Layer 2 of a small transformer language model trained on English Wikipedia (8 layers, counted from 0, width 96).
Take only the direct path to the model's output, skipping the later layers: a vector added to the residual stream pushes a token's score in proportion to its dot product with that token's output vector.

Output vectors of the tokens that the questions are about. A number n stands for n times 0.017.
"h": -38 -32 -7 -6 -22 -5 16 -10 -6 28 -11 26 22 1 24 -32 19 2 -9 -15 -12 8 11 11 -9 24 9 -15 -12 -31 -32 30 9 -10 4 46 -3 0 16 -42 24 -15 30 5 25 -16 27 3 1 -17 -21 -2 -55 2 2 -14 -13 7 -7 -11 -1 -31 15 8 -37 -26 -11 16 -17 -13 2 47 -20 -19 -1 -19 48 10 -44 15 -6 10 23 16 7 23 -13 -36 11 -29 27 20 8 -25 -9 31
"ing": -40 37 -3 1 -17 0 -3 12 -4 -4 -14 4 23 40 10 36 6 31 -7 30 13 -9 3 31 -11 -16 -25 -14 11 -15 -35 -22 -45 24 0 42 9 -10 21 -6 -3 2 20 18 -31 -56 38 10 13 9 -28 -26 8 8 -9 10 -8 -9 47 -8 36 -10 -38 35 -8 -7 -20 36 -28 -5 0 8 10 28 -22 -8 -22 8 -16 -21 5 17 -14 -18 -20 2 -5 -9 29 -29 -12 -14 21 -27 13 -2
"ly": -40 16 7 11 -23 1 6 -16 4 -17 3 28 33 -31 10 29 26 -33 3 -8 -16 3 -5 -8 5 51 -23 -46 -40 -31 -11 -33 11 15 -12 -18 15 9 26 -37 26 -25 35 -8 -4 -22 -29 27 -24 57 14 4 17 -28 -65 -11 19 -34 41 -1 -32 44 11 -1 -23 23 10 -16 15 -13 -13 7 26 40 2 -5 6 -36 18 -73 24 7 3 -3 16 -12 -9 -40 23 -4 12 13 33 -27 -19 17
"es": -35 -7 -32 -2 -2 -7 -39 -5 3 18 -26 -15 24 -6 -24 -32 -41 -7 -9 4 -1 3 -13 21 -18 16 3 -24 -3 -9 -10 -17 -13 -14 -21 29 6 -13 46 -13 -12 41 -35 1 -11 -14 -1 -18 9 3 -6 -26 4 25 -46 -12 2 -8 -18 8 -18 -27 -9 30 19 -4 1 43 -5 18 23 1 7 41 -10 2 -47 2 -41 -13 39 43 -17 -23 9 13 20 -31 -11 7 -20 -14 -7 -13 18 30
"u": -28 -13 9 -5 12 -13 -18 -21 -19 49 11 -31 33 12 41 -14 -18 2 1 -11 14 -5 -4 18 -9 -4 -23 -21 29 2 -25 20 13 2 13 20 -30 20 -4 -17 29 33 3 10 15 4 27 16 0 -2 -9 -13 31 2 -5 21 -6 14 -20 4 10 0 -6 4 4 -37 -24 9 -21 16 -6 5 4 29 8 23 -20 -32 38 2 8 -26 -29 8 37 -35 10 -8 -19 -15 -17 8 34 1 -14 5
"x": -1 -37 -45 3 15 14 12 -20 -4 -4 -3 -1 -42 1 -5 -1 34 -24 4 -1 0 -5 -4 -2 36 0 0 21 -9 0 -31 31 20 -38 -4 30 -53 0 5 -58 22 11 22 -21 20 2 19 52 -6 14 1 -36 -19 20 -36 21 -26 -16 -36 1 -31 23 -5 16 39 9 33 34 25 8 -35 35 42 34 25 0 17 20 12 -25 9 -1 -2 -1 2 14 -48 -26 -2 1 -20 -5 5 -2 23 -7
"ar": -13 -11 19 -5 -10 -22 -11 -1 -1 7 -3 -26 4 15 9 8 2 -30 -16 -15 38 -10 25 -24 -30 10 3 -7 -16 -31 13 -24 1 24 -7 40 -11 8 -21 -28 -7 16 -13 -1 20 -25 21 9 -14 -1 14 -1 21 17 -14 -41 7 -18 4 28 -13 10 -4 0 -12 15 -3 -21 -17 20 4 -29 -2 -17 15 16 7 -23 -1 -31 51 6 -2 4 17 19 -22 -8 25 18 21 12 17 -15 -4 4
"end": -5 -14 5 6 17 7 44 -26 6 -1 -37 14 3 31 -24 -21 13 -12 -4 -16 17 0 5 29 -32 1 -29 5 -10 17 -3 -28 -31 -45 1 29 39 -8 -53 -20 36 -6 28 11 -2 -7 -27 29 -32 15 23 -6 11 8 -32 -25 10 23 9 22 -15 -1 -57 37 7 -5 -10 13 -19 9 29 6 8 28 13 47 -20 -31 -19 -22 19 8 7 2 1 -19 -9 -40 -11 -1 19 30 50 -21 9 -1
"f": -48 -6 3 2 -15 9 32 -10 -2 26 20 39 -10 -1 38 -10 -21 -5 3 -18 -17 -15 -1 -23 3 37 30 -9 13 -5 -25 31 -8 14 13 16 -29 -37 -14 -31 -5 7 4 19 -21 -24 51 -22 -7 34 -1 8 -14 -5 -26 6 -3 -5 3 13 18 -1 -6 22 -13 5 34 16 20 20 -38 1 23 -2 6 -4 -3 7 -32 -10 24 34 16 -26 19 -19 -25 -10 3 30 26 54 -10 16 -3 -24
"_": 23 -7 -29 1 16 29 10 -12 -16 0 -16 -16 -25 -21 -22 -14 -21 -7 -22 23 -2 22 22 -5 -25 -1 1 24 -34 -20 -32 7 1 -29 10 2 -13 8 -11 -3 19 -4 4 3 5 -19 63 26 34 41 -3 -51 3 -3 -20 -8 -18 -20 -10 4 19 37 -4 12 6 -2 -8 -11 31 18 2 32 20 -33 -27 -16 20 -28 2 -55 25 30 -12 -24 -1 -2 -21 -44 -40 -18 -13 6 5 -29 7 7
"H": 2 -10 -16 -1 7 32 6 1 -24 20 9 -6 -2 3 -22 2 14 4 -33 11 -28 3 33 -8 14 19 -6 8 -12 -3 -17 -4 -10 -20 18 -14 2 -9 10 -17 21 0 20 -1 17 -23 64 -9 8 2 -28 9 -16 3 -11 -8 -6 -40 -5 21 8 -28 12 11 6 -12 21 -13 27 -25 -5 -11 2 -1 -15 -15 37 -10 -11 -28 3 6 -21 0 14 4 23 -23 1 -27 -5 33 40 -12 9 14
"ember": -16 37 -69 10 -13 23 19 -7 21 -9 -37 -43 2 21 12 44 55 59 -24 37 1 12 30 -27 -86 41 -16 41 -29 -25 12 14 31 -30 24 -25 9 -19 29 -24 -19 25 17 31 41 30 50 15 -1 27 2 -29 38 -8 -17 -27 -22 -82 -21 -5 -24 25 -55 -15 0 52 2 1 -2 -4 -10 12 6 14 17 -16 -7 -15 14 -29 50 3 -38 -23 -42 -2 -28 -19 8 -34 14 13 16 36 8 -41
"`": 10 16 -62 38 1 43 46 -45 15 -21 -25 -8 15 -16 -5 -21 45 23 -34 21 4 5 32 19 -88 8 -2 4 -27 -4 -15 4 5 -31 23 4 8 12 4 -45 14 -13 40 -16 -22 -18 58 35 30 37 16 -44 -21 7 -43 -35 -64 -94 1 21 11 8 -16 -5 11 14 8 27 30 7 12 71 28 -20 -19 -11 -26 -11 1 -72 37 1 -50 21 -11 -21 -16 5 -2 -30 -8 22 23 -28 6 10
"ow": -38 5 19 -1 -27 3 2 -9 -20 -27 -2 18 32 -5 -20 58 18 -20 -34 -9 -23 -14 24 8 -34 -6 27 -30 -12 0 0 -12 17 -15 26 26 2 29 -5 -20 -21 -11 6 -10 -31 19 31 14 9 -20 23 -49 37 -6 -22 -40 -11 -34 3 41 41 -3 9 -22 -29 6 -6 -15 3 4 31 8 20 14 20 -9 -5 -13 -32 10 16 9 9 -6 26 -3 -30 12 -53 -27 10 31 62 -23 1 15
" D": -14 15 -5 7 -1 -4 8 1 5 0 -2 -12 -31 -13 5 11 9 15 6 -6 9 3 -12 -3 -14 8 13 11 -13 -12 7 -27 -5 -10 3 -5 -6 -19 10 4 14 12 -23 -15 0 10 -2 2 22 -12 -8 3 -27 23 -4 15 -45 -12 1 8 10 6 -20 -15 18 -3 20 -12 31 6 19 10 -20 -7 2 -8 20 -4 7 -12 -19 -14 -11 16 -3 -32 -4 6 -5 13 1 19 13 6 -8 5
".": -49 13 -1 -8 26 -8 -8 7 15 9 21 -13 -29 -1 15 -21 -4 -17 9 -1 -19 -25 22 6 -8 26 -28 36 -7 10 0 4 -9 21 -21 -15 10 12 -16 1 -1 29 1 21 12 24 -5 20 -7 -8 -13 19 -2 6 2 10 -13 13 -4 -28 -1 -6 13 -26 -28 22 3 13 37 5 36 15 36 -22 14 15 -8 14 12 0 2 -25 24 -2 8 28 2 -17 -15 -6 -13 -3 18 1 -6 38

Each question shows what one neuron of this layer's MLP adds at an activation of 1. A number n stands for n times 0.0039.

n186: 4 35 31 -14 10 19 -6 1 -2 15 10 -12 -11 46 -28 -6 -27 -47 16 -27 -30 -17 11 7 47 11 15 -4 12 -16 17 41 -21 20 -16 4 -2 17 16 -31 -13 -10 -14 13 8 -15 15 7 -40 -7 -53 10 11 14 -10 -4 -27 19 -16 -4 -45 -29 24 -15 25 18 27 4 -10 1 17 -2 17 10 -8 -19 -22 -6 -1 26 42 -58 -10 -31 29 12 -12 -17 -23 6 -28 3 -30 34 -24 15
Which of these tokens does it push up most? "."

n213: -9 24 -39 -6 37 -33 38 43 0 54 -19 3 43 22 -6 -6 12 8 3 3 -19 -12 19 9 42 -30 46 7 -19 14 16 55 36 1 -45 -15 43 -26 22 -22 -5 3 15 -49 20 -29 -13 -17 4 37 -29 -23 24 -20 -59 7 26 -27 -1 24 0 -18 51 -39 -3 -7 -20 16 16 10 -8 17 -8 26 21 19 -12 21 -12 15 51 -15 -4 -14 23 -34 21 -6 16 -7 -26 -28 1 -1 45 1
Which of these tokens does it push down most? " D"

n92: 0 26 19 33 6 11 -22 49 -16 36 -23 -11 46 29 35 14 22 6 -13 -44 -7 17 -35 -31 14 -11 -13 29 -2 -13 -25 24 1 -21 -20 0 0 -5 15 -30 -4 -14 4 -21 -13 -52 -34 -14 -34 -31 27 -4 -13 -25 32 -15 -3 -7 -8 12 46 -22 21 4 -14 -36 -19 -3 17 -37 -54 -3 8 38 23 -16 -22 -10 -49 -4 -10 -33 14 14 -24 -8 21 -18 14 16 -12 4 -21 5 -20 -3
Which of these tokens does it push up most? "h"

n239: 53 -5 -18 -7 14 0 19 36 -10 15 -12 -13 -29 4 -6 5 21 18 -4 32 12 -2 60 9 5 -22 14 3 13 -7 -26 10 27 -33 44 -15 17 -34 -28 3 -28 22 -31 6 37 -19 14 -11 28 -17 17 -23 -31 40 22 36 -49 2 17 8 8 -58 45 17 29 -27 19 36 13 -22 -1 -14 8 7 37 -14 11 25 -13 3 19 -14 -39 39 16 17 15 -38 -31 -48 19 23 -5 14 18 16
Which of these tokens does it push up most? "H"

n8: -25 31 -33 9 -23 6 0 -2 -47 6 -19 26 -44 24 48 -17 3 38 25 -18 -2 -44 18 -21 -31 -21 16 -20 28 32 -25 18 3 20 10 -56 11 24 21 -41 -20 5 -10 -7 -24 -3 -15 2 3 -2 -13 5 8 -31 16 -15 34 45 19 37 19 6 27 4 35 13 -44 5 38 -2 -18 27 -3 6 41 20 -24 -5 -13 -34 -5 39 -14 14 42 -21 3 -13 9 22 24 -27 12 35 -14 -8
Which three tokens does it push up most, strongest first? "f", "u", "ly"

n129: 14 1 -1 -50 42 -5 -23 -29 -14 -15 7 8 -10 19 -24 -36 16 -17 5 -2 -13 13 0 -11 -7 26 10 -20 -27 -25 -15 -6 8 -42 -1 29 -29 -32 34 43 -6 -21 7 21 -24 24 -16 -11 1 13 34 21 -6 -30 -30 -1 -2 -6 9 -33 30 -20 50 15 2 -22 -45 5 -4 17 -4 -13 30 52 -21 8 40 9 -29 18 28 -13 2 8 -40 8 -45 -25 -19 10 7 -39 7 -38 12 0
Which of these tokens does it push up most? "es"

n185: -18 34 -16 18 42 -3 19 -35 -6 -27 22 -3 1 49 34 37 22 48 -5 -11 -11 16 -54 -1 13 7 -12 -31 -25 19 -9 -27 -21 13 38 13 -16 -50 -21 33 -2 36 -35 -36 -12 13 1 -21 -20 52 46 37 -4 2 45 -17 -55 -12 -3 -34 -20 2 0 -16 -44 23 19 3 14 -6 7 4 17 -23 3 14 3 -1 7 3 -8 -5 -32 -8 -16 -3 -45 -21 -26 21 -10 18 15 -28 2 1
Which two tokens does it push up most, strongest first? "ember", " D"

n37: -6 -18 26 8 42 -55 -16 -7 14 30 16 -22 -32 -31 -11 -38 -15 -1 -9 17 -11 22 -32 -16 22 -11 8 9 -8 1 15 -1 0 -3 7 13 -32 -9 -9 16 -16 40 4 -20 -17 10 34 16 14 -16 -17 -43 34 33 2 -11 -6 28 -15 -15 1 7 -14 2 -18 10 -19 -52 -12 -50 48 5 11 60 -33 -14 0 -18 -31 3 -12 28 8 -41 -34 -1 6 1 -18 15 17 2 -5 -16 14 43
Which of these tokens does it push up most? "es"

n4: 8 50 6 -6 -14 -28 -10 -26 -32 39 -16 -50 -17 9 36 -35 -11 11 22 70 42 -18 -40 -17 1 6 1 10 -20 -47 -3 -11 7 65 -24 34 1 -13 -24 -30 28 17 26 20 30 0 5 -10 50 24 -12 -10 51 -4 -26 -16 -2 8 -35 26 29 -4 39 -54 9 -10 12 3 15 9 -18 -27 -13 -19 7 -19 14 -11 24 -18 -24 -30 -26 -9 22 6 -4 13 -16 -33 -6 -13 17 -5 -8 23
Which of these tokens does it push up most? "u"

n98: 9 -9 -30 -12 35 16 -13 -26 12 -14 25 -29 -17 -3 -16 27 40 4 51 31 -33 25 17 -5 1 23 -68 20 7 20 -11 -12 28 7 -30 -25 47 -32 14 11 7 19 2 12 -5 -8 -25 -25 3 31 10 9 -24 38 0 -44 14 0 -16 16 -17 -29 -45 3 26 -13 7 19 25 -2 42 -48 22 -17 17 34 14 -8 19 -10 -25 -11 -1 -29 -34 -27 -62 -16 -53 -27 -29 24 -2 7 6 -24
Which three tokens does it push up most, strongest first? "ember", "end", "."

n197: 9 -17 -19 -47 -36 1 16 -44 -41 -5 1 34 16 15 52 5 -5 -23 -19 -12 8 -42 -34 -11 -43 44 -9 -54 -16 33 -23 40 25 -17 8 -17 26 -57 -9 -14 26 4 -23 -13 5 -34 13 30 -15 22 -1 33 -67 -15 5 -32 -52 14 64 -27 33 14 -7 0 48 16 -39 32 10 -31 4 -9 -22 16 -44 6 -27 0 4 -28 -15 -9 8 -4 -20 0 10 14 18 -5 7 8 -4 -6 -13 19
Which of these tokens does it push up most? "`"

n111: 17 -31 -27 25 -12 -20 32 7 2 -1 -4 50 -21 -9 11 17 21 -16 19 -3 -42 9 -56 14 4 -11 -23 -34 -4 5 5 32 -19 57 -8 -11 12 -24 14 -12 -5 -2 -2 7 -6 -11 2 1 26 8 17 13 28 -12 26 43 -5 24 13 -9 12 17 20 32 -7 0 12 18 1 30 2 19 -3 21 -19 -41 -26 21 -1 8 -16 -12 36 -16 25 26 -12 -31 32 5 7 9 -26 -4 28 4
Which of these tokens does it push up most? "f"

n143: -3 -33 -9 72 25 -18 7 34 -14 16 -41 2 -6 0 -4 16 2 -15 11 7 21 49 3 -2 -11 -2 -17 22 17 -38 71 0 46 9 14 40 -30 28 -12 22 -24 42 -3 29 -27 -28 -14 2 -7 14 -10 -8 -23 -36 -46 -23 17 -25 24 -22 11 -4 32 -38 29 0 -12 -16 -1 14 40 -3 -12 -9 30 -10 6 -3 -16 5 -30 -33 -10 41 -13 16 35 -13 22 -35 -26 8 -11 -6 5 3
Which of these tokens does it push up most? "ar"

n53: 2 -17 29 -41 3 -35 -9 5 6 24 -29 3 -16 -27 59 -22 -21 1 -3 4 -11 27 32 29 10 11 -12 -13 28 -6 23 35 -27 -47 11 43 -18 42 -35 12 57 13 22 -2 22 -25 9 13 -4 13 -50 -17 16 29 -7 0 -7 -1 17 9 -17 -7 -14 -3 -4 76 50 9 10 -14 1 5 -12 12 0 4 56 10 20 -8 -26 -42 36 -4 0 11 -22 -4 -25 35 9 -13 -29 7 14 -43
Which two tokens does it push up most, strongest first? "x", "h"

n156: 32 -31 6 -2 8 33 3 -1 -29 -59 -34 57 -5 -26 17 -15 5 9 10 -22 -22 19 0 26 -7 7 53 7 -3 4 24 -9 -17 -17 17 9 6 -20 16 -17 26 -27 -27 8 16 12 51 -3 -26 6 44 -29 -62 -11 4 -14 -22 13 17 5 49 -23 53 -7 2 -36 8 -9 23 34 14 14 -29 25 -6 47 20 -8 -7 28 16 9 -22 -6 -24 22 1 -2 -41 18 2 -4 -8 12 -13 40
Which of these tokens does it push up most? "h"

n6: -9 44 31 25 23 9 -28 42 37 -6 31 18 -14 1 17 17 38 -11 -20 -35 9 -24 29 -8 46 -22 35 -3 27 12 26 2 -5 15 -17 -26 -29 23 -11 12 59 -33 13 -15 -31 -36 0 -26 21 -23 -21 -10 61 27 -14 11 7 12 -28 -3 2 -2 -44 8 25 -3 -6 15 -12 44 2 -20 -46 30 13 -16 13 18 -39 2 -2 57 2 -28 -16 -12 9 -15 -9 -25 -1 -24 7 -28 -20 -1
Which of these tokens does it push up most? "ing"

n227: 42 3 2 7 -3 -7 22 1 7 -30 -27 -65 -15 -15 4 9 -44 -9 43 8 32 19 -9 -4 24 -29 26 -16 -14 -29 -37 -29 -34 -8 -27 6 -28 -21 7 41 17 -9 10 12 -24 -47 7 8 -1 7 -2 -1 6 9 -28 1 -7 -22 1 -30 -12 -16 -34 78 -6 -27 -37 -5 13 31 3 3 40 -23 -15 -5 19 -44 -14 9 21 -8 14 -9 -15 -14 -16 -1 -11 42 -5 16 -20 -15 3 1
Which two tokens does it push up most, strongest first? "_", "ing"

n162: -8 -18 -15 18 -52 13 -34 20 1 3 -13 1 47 -51 -19 17 21 -2 5 46 23 19 -40 -5 9 10 -14 26 2 -11 -30 10 33 19 4 -39 6 20 13 12 25 -18 70 -32 -2 27 -8 5 15 27 -15 -4 -30 -7 -18 -27 0 -30 -35 5 1 40 22 14 -32 7 12 -6 -5 -23 -8 -10 6 -3 -28 25 18 -9 -6 -33 45 -14 -12 -6 6 -7 11 -14 -4 18 32 22 2 9 18 19
Which of these tokens does it push up most? "ly"

n233: -21 -11 -30 23 -13 -7 -21 3 -11 -68 -20 -11 -7 12 -54 19 9 -16 -16 22 -14 2 -29 35 -35 7 13 -6 21 28 14 -21 -40 48 -4 -18 -21 -8 9 2 38 15 -8 -18 13 59 -3 -4 -12 19 -2 -7 10 17 -2 -7 23 11 -31 5 -24 12 -16 5 39 -29 -22 33 -18 14 21 5 -38 -32 -19 26 30 21 -3 17 53 46 -31 -19 -32 -10 -11 -25 -18 37 23 -43 -5 37 1 -17
Which three tokens does it push up most, strongest first? "es", "ember", "end"

n252: 9 14 -29 -21 -9 9 -52 2 -44 -26 16 -6 31 3 -6 7 -14 43 43 38 -8 17 -39 26 -12 -14 13 -16 -18 24 -4 -22 -18 27 -26 3 34 -11 29 -11 8 -17 -18 5 -6 -6 10 12 -5 -11 24 -5 22 26 14 2 9 33 0 -6 -1 -2 -32 -7 -23 -46 -22 41 -2 24 -10 -21 23 19 -48 35 -1 23 -17 39 -4 16 -15 -16 -16 -33 28 20 49 -32 17 -21 41 24 2 29
Which three tokens does it push up most, strongest first? "ing", "es", "u"

n173: -2 17 18 21 -7 -36 2 5 -5 41 40 -44 13 10 10 16 -31 -24 -17 7 -17 -1 -46 2 -13 -32 -47 -23 15 -11 -9 -11 -35 40 1 -9 30 21 -6 7 -23 37 18 -32 -22 25 31 -50 14 3 21 27 38 -10 23 -14 7 16 -5 -24 50 -1 -47 16 -4 -32 -27 -45 2 -35 12 -17 -7 25 4 20 -49 -32 -13 7 20 9 -26 -22 -9 29 -7 18 -9 3 7 17 35 21 -20 4
Which of these tokens does it push up most? "u"

n60: -32 -14 34 9 39 16 32 9 -17 -38 -30 -8 -20 -19 7 -22 -11 -16 -13 -27 -5 0 -4 32 22 63 14 12 -45 29 -3 12 -6 -22 5 36 -29 7 -4 3 -4 -46 -22 -38 -10 10 16 -6 3 38 -4 -13 -39 17 25 -30 12 -14 19 7 -18 8 3 -53 11 6 -1 13 -37 -36 -14 58 17 -7 1 -7 -15 2 -14 34 16 -7 -2 22 -9 31 26 -13 4 -28 34 -24 -5 -18 -22 50
Which of these tokens does it push up most? "h"